Layer 5 of a small transformer language model trained on English Wikipedia (8 layers, counted from 0, width 128).
A neuron's activation on a vector x is SiLU(gate . x) times (in . x), where the dot is the dot product.
The model reads these tokens: " reflect" " the" " direct" " s" "un" "," " which" " over" "he" "ated" " the"

The vector x that enters this layer's MLP at each token. A number n stands for (n - 500) times 0.0097.
0 " reflect": 564,557,570,484,479,573,376,640,488,837,483,565,557,522,476,439,581,420,524,592,527,439,389,582,446,473,525,571,517,452,527,447,545,473,485,496,466,407,693,473,437,548,532,423,540,395,498,487,484,418,592,578,614,446,524,545,505,605,406,478,649,425,376,585,448,382,485,618,401,557,515,496,409,436,452,436,545,497,598,395,486,521,515,438,454,554,437,470,499,555,594,550,465,606,512,641,503,418,593,575,531,440,503,490,488,336,589,561,415,465,452,483,452,534,593,467,519,585,547,467,447,452,595,467,618,463,569,443
1 " the": 569,555,549,500,491,558,389,552,525,934,477,555,581,568,476,434,563,493,453,579,533,425,403,543,477,487,511,560,549,421,543,489,537,396,515,538,489,443,640,466,479,540,531,463,503,441,541,505,482,479,582,553,610,520,499,529,452,561,435,469,550,483,366,564,492,430,476,567,410,523,500,482,418,461,422,386,567,508,552,417,486,515,514,478,418,475,534,524,502,540,534,528,420,603,537,582,526,392,582,524,446,414,553,434,425,383,620,546,398,512,486,449,351,568,607,460,534,519,628,538,497,415,517,468,614,424,585,451
2 " direct": 511,589,491,509,392,665,367,577,458,872,449,503,583,539,519,357,528,526,484,556,585,456,481,678,366,514,391,556,479,467,576,397,527,437,573,388,524,379,610,405,403,545,584,421,575,522,406,405,548,502,533,519,501,327,521,535,579,562,424,489,465,525,491,577,496,468,494,531,496,475,502,461,528,492,474,517,529,602,586,524,521,481,518,468,580,505,467,486,498,566,548,469,512,598,481,510,535,372,524,646,494,593,526,577,413,381,494,569,530,492,465,464,487,546,502,457,538,501,580,515,471,456,562,398,625,383,439,534
3 " s": 580,484,592,422,532,539,353,496,546,660,383,381,558,483,517,498,563,524,509,471,583,521,485,554,410,582,471,538,637,347,557,494,539,482,574,487,482,391,557,472,305,473,554,451,533,583,562,435,416,493,484,585,518,470,611,448,552,426,480,509,523,513,404,669,409,444,499,501,438,516,475,483,568,524,487,382,543,534,710,613,569,540,542,418,476,679,416,450,422,499,468,432,359,516,517,560,612,428,529,666,544,478,523,463,427,552,374,592,555,483,482,443,548,551,526,528,544,478,499,349,569,316,541,393,517,341,539,508
4 "un": 462,431,418,548,398,672,336,537,610,649,580,556,557,408,459,453,535,423,561,539,329,564,484,525,489,445,595,452,606,455,577,464,557,607,475,501,683,464,617,434,402,522,592,588,497,650,554,486,523,570,585,568,519,552,539,560,594,576,435,503,490,389,391,455,445,496,595,465,431,557,466,381,481,383,491,503,628,461,720,535,524,550,519,455,538,539,392,522,625,532,516,630,489,463,558,461,515,370,547,444,488,464,427,569,525,308,380,541,569,531,473,543,408,506,352,416,482,438,488,398,530,435,559,497,548,442,486,580
5 ",": 565,605,525,497,537,545,408,511,475,756,395,491,595,567,434,460,611,460,407,539,542,441,429,488,512,531,594,487,525,441,528,446,492,424,585,487,485,482,658,437,354,551,335,537,561,455,500,509,536,478,456,602,612,493,500,526,540,570,439,515,562,591,349,585,489,515,511,543,525,488,521,509,524,463,323,398,625,438,532,424,549,438,511,476,449,516,445,541,493,539,535,560,403,637,484,639,500,396,474,563,445,670,615,502,472,403,586,615,473,527,511,477,297,526,550,487,555,488,540,557,449,426,508,467,665,417,593,486
6 " which": 538,607,489,441,576,643,427,428,455,809,388,517,539,623,405,448,551,510,569,525,576,564,502,496,466,537,442,493,497,461,534,392,523,302,603,388,570,446,623,395,345,608,351,541,569,483,576,503,511,575,534,564,566,546,521,520,526,565,372,561,638,637,453,586,498,469,565,517,528,568,543,482,522,526,455,469,568,484,533,526,571,487,536,485,415,533,488,451,599,485,521,577,422,506,556,462,483,372,467,582,439,625,536,512,464,446,594,514,464,457,647,467,421,564,522,402,581,530,561,519,544,403,566,549,528,429,578,497
7 " over": 634,515,511,470,495,532,364,441,485,815,443,537,625,604,462,461,484,493,533,454,550,508,540,556,449,502,449,579,529,477,618,400,492,512,518,480,469,558,636,435,390,610,492,484,598,490,551,518,499,497,518,652,613,607,467,534,535,587,392,559,623,422,378,530,483,483,477,592,435,546,571,480,429,445,473,491,569,460,592,562,600,481,469,589,465,563,583,585,505,476,549,664,528,643,504,494,479,346,541,738,489,533,559,449,538,521,491,535,440,480,485,393,513,599,462,533,611,535,443,539,437,448,576,524,534,423,485,433
8 "he": 536,512,577,641,482,504,359,441,352,659,404,434,570,422,374,674,552,441,512,484,567,524,454,524,457,525,445,634,536,424,659,465,430,494,534,526,472,564,603,509,436,485,515,351,473,452,557,503,417,480,638,531,563,553,535,440,563,615,435,620,385,549,461,589,438,497,452,534,401,531,585,456,453,538,526,390,619,439,576,501,634,649,556,570,533,526,415,475,532,571,497,706,475,510,515,571,457,350,557,335,511,518,408,468,467,526,384,483,605,563,630,498,523,538,527,454,500,520,453,521,479,449,580,336,567,330,505,553
9 "ated": 530,519,459,524,446,546,457,412,395,856,431,486,527,558,471,520,576,433,538,471,612,524,476,603,433,578,394,444,519,468,513,364,573,519,559,401,494,429,501,534,479,570,512,435,625,464,414,560,553,471,532,490,610,434,416,523,615,548,395,596,551,569,359,536,534,453,381,577,518,470,546,451,525,492,437,530,537,484,578,595,459,529,538,470,385,541,532,545,512,520,539,616,519,478,502,526,584,376,569,702,491,631,630,552,491,250,561,443,604,535,474,490,514,572,436,482,455,506,455,551,570,426,543,541,575,375,537,480
10 " the": 521,529,552,529,463,529,389,485,508,974,508,511,579,542,510,403,494,531,427,512,589,430,423,480,495,506,479,540,540,430,584,457,518,358,530,479,536,426,577,471,492,526,547,474,511,490,532,537,514,528,519,551,588,493,496,512,493,538,416,490,448,510,403,526,481,494,460,495,418,490,489,496,440,493,453,436,586,527,578,488,506,517,512,497,406,465,596,568,458,543,510,533,441,559,567,558,518,391,537,514,393,451,597,429,380,392,608,551,428,495,525,453,304,578,584,449,548,488,608,510,546,443,510,435,605,397,530,462

Each question shows the input weights of one neuron of the MLP. A number n stands for (n - 500) times 0.0014.

n244 gate: 724,404,467,535,647,462,509,527,423,604,478,533,594,345,651,564,526,425,545,425,546,543,661,371,518,503,494,641,444,418,666,588,538,526,284,362,524,456,659,653,461,597,409,603,405,308,470,552,622,517,503,485,620,573,455,777,474,491,582,228,518,456,577,512,500,482,458,580,491,550,503,409,399,512,469,547,397,372,393,553,473,569,577,462,532,697,451,500,413,500,568,550,394,547,489,462,411,476,464,411,628,363,370,591,569,529,844,482,645,521,416,420,667,538,621,563,438,622,540,400,465,488,494,538,610,537,579,396
n244 in: 678,334,674,522,516,411,463,478,353,606,494,474,462,497,490,433,721,728,468,595,506,487,445,699,645,524,487,487,567,436,323,414,667,358,398,491,409,554,591,422,474,446,392,655,460,620,497,550,536,548,608,425,349,636,494,544,272,522,609,239,627,580,519,487,603,593,324,532,294,510,375,462,311,587,473,602,577,429,610,452,371,477,652,554,468,918,547,427,578,471,395,452,581,699,438,624,560,548,509,545,669,409,538,611,604,600,570,607,642,385,552,494,567,436,520,524,561,589,598,446,469,396,523,475,566,634,583,354
Its three highest activations, in order, are on tokens 0 " reflect", 1 " the", 7 " over"

n290 gate: 671,382,673,524,416,537,570,540,405,634,660,366,622,373,439,317,403,441,379,491,473,649,562,512,602,572,735,635,558,390,484,598,420,476,491,463,410,403,625,614,574,549,515,429,468,515,568,625,345,662,497,566,535,516,568,804,421,467,648,450,482,583,448,465,449,228,481,626,506,396,315,442,653,407,712,354,518,509,519,469,457,516,410,457,570,578,320,491,669,543,601,515,519,480,500,314,538,404,599,592,373,379,638,469,650,409,543,350,405,524,484,618,535,482,511,510,426,373,488,564,557,400,441,744,452,462,589,354
n290 in: 468,476,379,536,623,485,528,663,461,226,691,448,572,600,598,572,524,436,595,374,447,659,394,503,388,636,406,395,394,479,527,680,391,552,419,425,405,473,521,548,418,330,668,462,519,723,470,317,390,372,513,457,671,584,549,635,637,573,423,598,338,404,476,624,488,352,577,597,528,669,415,584,509,521,402,620,425,515,549,421,467,503,400,470,330,585,517,339,709,542,416,443,411,561,451,518,538,597,581,489,484,450,436,593,626,565,576,541,561,665,691,585,561,635,466,401,579,574,529,457,615,730,515,497,592,465,488,665
Which token does this neuron like most? 4 "un"

n300 gate: 481,597,304,359,447,393,364,756,650,404,354,494,604,582,573,523,557,577,532,429,667,476,410,535,535,489,535,471,407,376,503,506,245,606,610,686,391,540,388,534,500,675,458,472,518,529,619,327,509,601,658,482,538,548,453,500,509,441,697,642,624,564,636,440,520,529,594,416,464,436,342,388,452,453,455,440,642,436,532,567,535,630,564,491,624,485,481,449,470,410,702,512,408,454,534,422,467,445,540,608,563,457,428,434,588,464,500,461,598,572,494,550,311,402,528,660,402,448,308,533,574,406,594,512,400,388,719,437
n300 in: 428,453,475,494,406,576,375,509,469,419,483,410,546,543,426,616,421,559,668,487,602,538,484,500,614,488,383,644,436,482,593,547,396,538,535,315,736,476,348,581,691,679,571,694,644,343,445,506,525,555,458,600,509,563,413,467,424,417,613,459,549,644,411,484,440,506,650,451,599,565,395,360,392,654,519,564,659,457,414,565,592,628,519,276,333,491,582,270,344,359,363,558,380,537,464,451,346,488,693,576,494,464,331,390,410,568,484,433,583,595,594,627,491,366,564,503,455,340,438,480,479,425,615,290,355,334,665,456
Which token does this neuron like most? 3 " s"

n213 gate: 657,529,565,421,568,360,590,362,630,706,613,571,446,581,487,434,434,429,494,350,438,391,462,555,490,386,539,478,522,287,509,562,519,257,454,447,565,472,361,463,693,513,341,695,620,553,407,383,519,596,614,744,605,612,555,466,604,429,405,365,411,500,382,408,391,660,675,570,626,571,286,472,384,516,567,494,385,645,567,526,554,640,490,526,582,555,433,467,705,353,576,554,426,506,694,484,463,727,338,576,609,180,503,570,393,466,542,344,426,478,415,465,451,621,625,527,376,478,540,476,481,506,562,576,371,300,447,484
n213 in: 429,613,520,516,364,336,718,385,351,346,379,384,468,551,576,396,559,322,481,662,652,624,374,516,404,357,302,478,411,405,429,402,503,472,604,506,558,588,696,651,513,500,576,457,566,581,395,590,484,452,433,497,581,575,535,568,400,718,670,460,500,538,478,497,366,455,484,347,260,517,639,453,513,379,427,412,776,468,516,420,455,487,615,589,478,644,471,500,383,541,213,554,359,632,377,598,265,427,453,514,474,528,538,320,510,435,434,599,567,415,503,561,500,339,544,389,503,397,506,440,314,645,700,610,544,586,622,418
Which token does this neuron like most? 1 " the"

n156 gate: 385,616,454,516,629,513,662,443,525,485,665,326,446,558,470,465,587,568,551,506,686,405,551,577,643,306,574,269,538,380,588,572,408,595,520,512,667,469,490,329,602,337,424,567,404,725,354,656,506,333,587,545,575,343,302,503,466,512,432,567,503,623,338,585,332,688,684,513,493,473,519,462,332,484,374,443,491,471,452,366,634,390,321,605,447,657,535,555,526,408,607,377,617,541,472,295,391,506,462,433,411,562,474,494,316,412,547,721,570,547,481,618,549,727,492,722,397,513,567,616,484,526,477,371,450,411,408,582
n156 in: 422,363,518,552,553,528,359,552,669,510,545,475,617,447,395,445,561,468,272,567,510,450,864,419,340,477,692,552,410,365,590,568,493,547,561,510,637,500,496,702,339,435,537,668,518,479,413,522,766,363,453,638,618,539,549,633,510,587,400,447,266,368,438,493,629,207,630,524,593,734,416,442,557,605,572,779,382,458,437,448,406,390,206,486,490,525,471,479,408,462,376,704,504,564,460,569,677,625,487,359,557,394,593,421,454,385,425,799,333,559,783,381,397,476,391,378,544,538,463,480,517,634,507,359,425,522,356,479
Its three highest activations, in order, are on tokens 5 ",", 10 " the", 4 "un"

n29 gate: 601,482,615,389,614,506,390,580,441,458,421,422,559,580,460,515,364,653,431,500,465,524,582,455,396,583,580,523,583,406,503,324,559,548,464,551,548,541,470,431,518,567,469,540,482,631,707,506,473,533,633,512,506,616,565,494,657,563,482,475,620,353,538,503,500,414,341,601,610,537,408,509,469,494,411,450,300,518,429,453,402,419,559,668,465,378,489,421,554,362,436,515,547,404,543,547,491,349,475,612,421,520,473,430,823,674,472,384,716,435,696,592,723,588,549,306,587,698,573,420,569,302,647,439,329,420,396,610
n29 in: 530,516,579,429,516,540,497,376,444,397,330,443,565,631,542,313,479,566,500,655,403,500,427,399,603,314,503,525,509,358,370,551,351,479,471,509,575,291,374,431,353,601,366,621,542,692,537,581,538,520,458,630,558,430,600,388,540,461,401,613,463,553,373,478,591,600,566,581,452,382,431,512,311,491,445,592,621,612,590,441,755,459,210,497,399,378,560,548,484,652,583,519,340,445,321,623,532,565,362,426,314,430,551,697,531,470,661,555,557,571,652,641,491,515,435,553,510,323,470,602,436,651,339,565,543,339,474,366
Which token does this neuron like most? 6 " which"

n319 gate: 421,599,387,409,747,638,474,549,518,611,543,512,427,438,558,680,503,740,453,456,524,440,428,584,491,434,577,509,583,570,623,601,439,331,664,610,659,436,466,305,590,363,562,487,650,509,518,372,395,679,642,491,595,573,565,582,458,396,465,541,402,445,577,668,302,642,559,448,414,642,428,445,735,617,500,549,463,593,515,370,272,368,670,804,476,512,424,427,500,512,546,414,516,480,562,442,570,602,432,478,637,660,494,613,553,733,481,663,577,586,588,605,535,613,519,464,435,536,526,627,431,441,522,509,455,570,452,548
n319 in: 631,310,519,418,491,579,513,620,573,538,454,406,543,361,648,518,497,478,469,444,509,329,638,360,491,451,723,338,451,399,601,591,512,450,270,551,460,369,481,477,580,454,695,603,510,591,531,526,398,593,661,547,460,446,488,578,633,675,513,374,451,616,313,497,662,574,410,475,522,487,321,576,297,540,282,509,390,562,623,512,589,534,296,396,448,565,551,686,522,518,607,384,497,551,485,418,452,482,457,443,386,606,565,594,525,497,282,682,343,494,409,559,265,546,749,448,561,406,444,526,563,506,600,533,452,468,487,573
Its three highest activations, in order, are on tokens 3 " s", 2 " direct", 9 "ated"

n88 gate: 625,513,633,484,310,414,562,493,596,513,642,530,609,345,242,513,330,368,426,564,555,655,397,605,567,603,470,334,647,308,530,647,344,737,541,613,304,553,642,489,533,526,545,637,659,500,443,615,574,594,654,378,475,442,460,539,375,484,452,532,414,351,407,428,689,634,656,684,593,328,448,460,452,376,736,424,284,658,567,527,467,401,453,580,569,409,469,370,592,483,431,483,388,324,612,619,448,617,663,409,338,513,469,593,497,512,428,459,426,550,731,574,541,437,465,348,360,484,443,575,611,524,524,302,480,202,548,479
n88 in: 601,500,667,540,704,588,572,475,541,506,585,344,600,405,516,478,361,615,506,442,515,711,436,650,481,527,475,541,321,672,699,397,695,331,477,434,347,774,583,653,358,484,334,563,556,336,447,516,541,447,487,420,550,471,522,420,612,488,594,494,450,221,491,506,417,519,487,519,360,444,466,643,523,601,588,519,581,579,462,566,604,654,491,588,416,344,494,448,647,425,516,550,487,311,479,316,510,525,683,469,412,512,494,444,592,559,456,327,527,700,516,535,554,544,549,473,365,481,554,674,758,605,625,544,426,294,526,393
Which token does this neuron like most? 8 "he"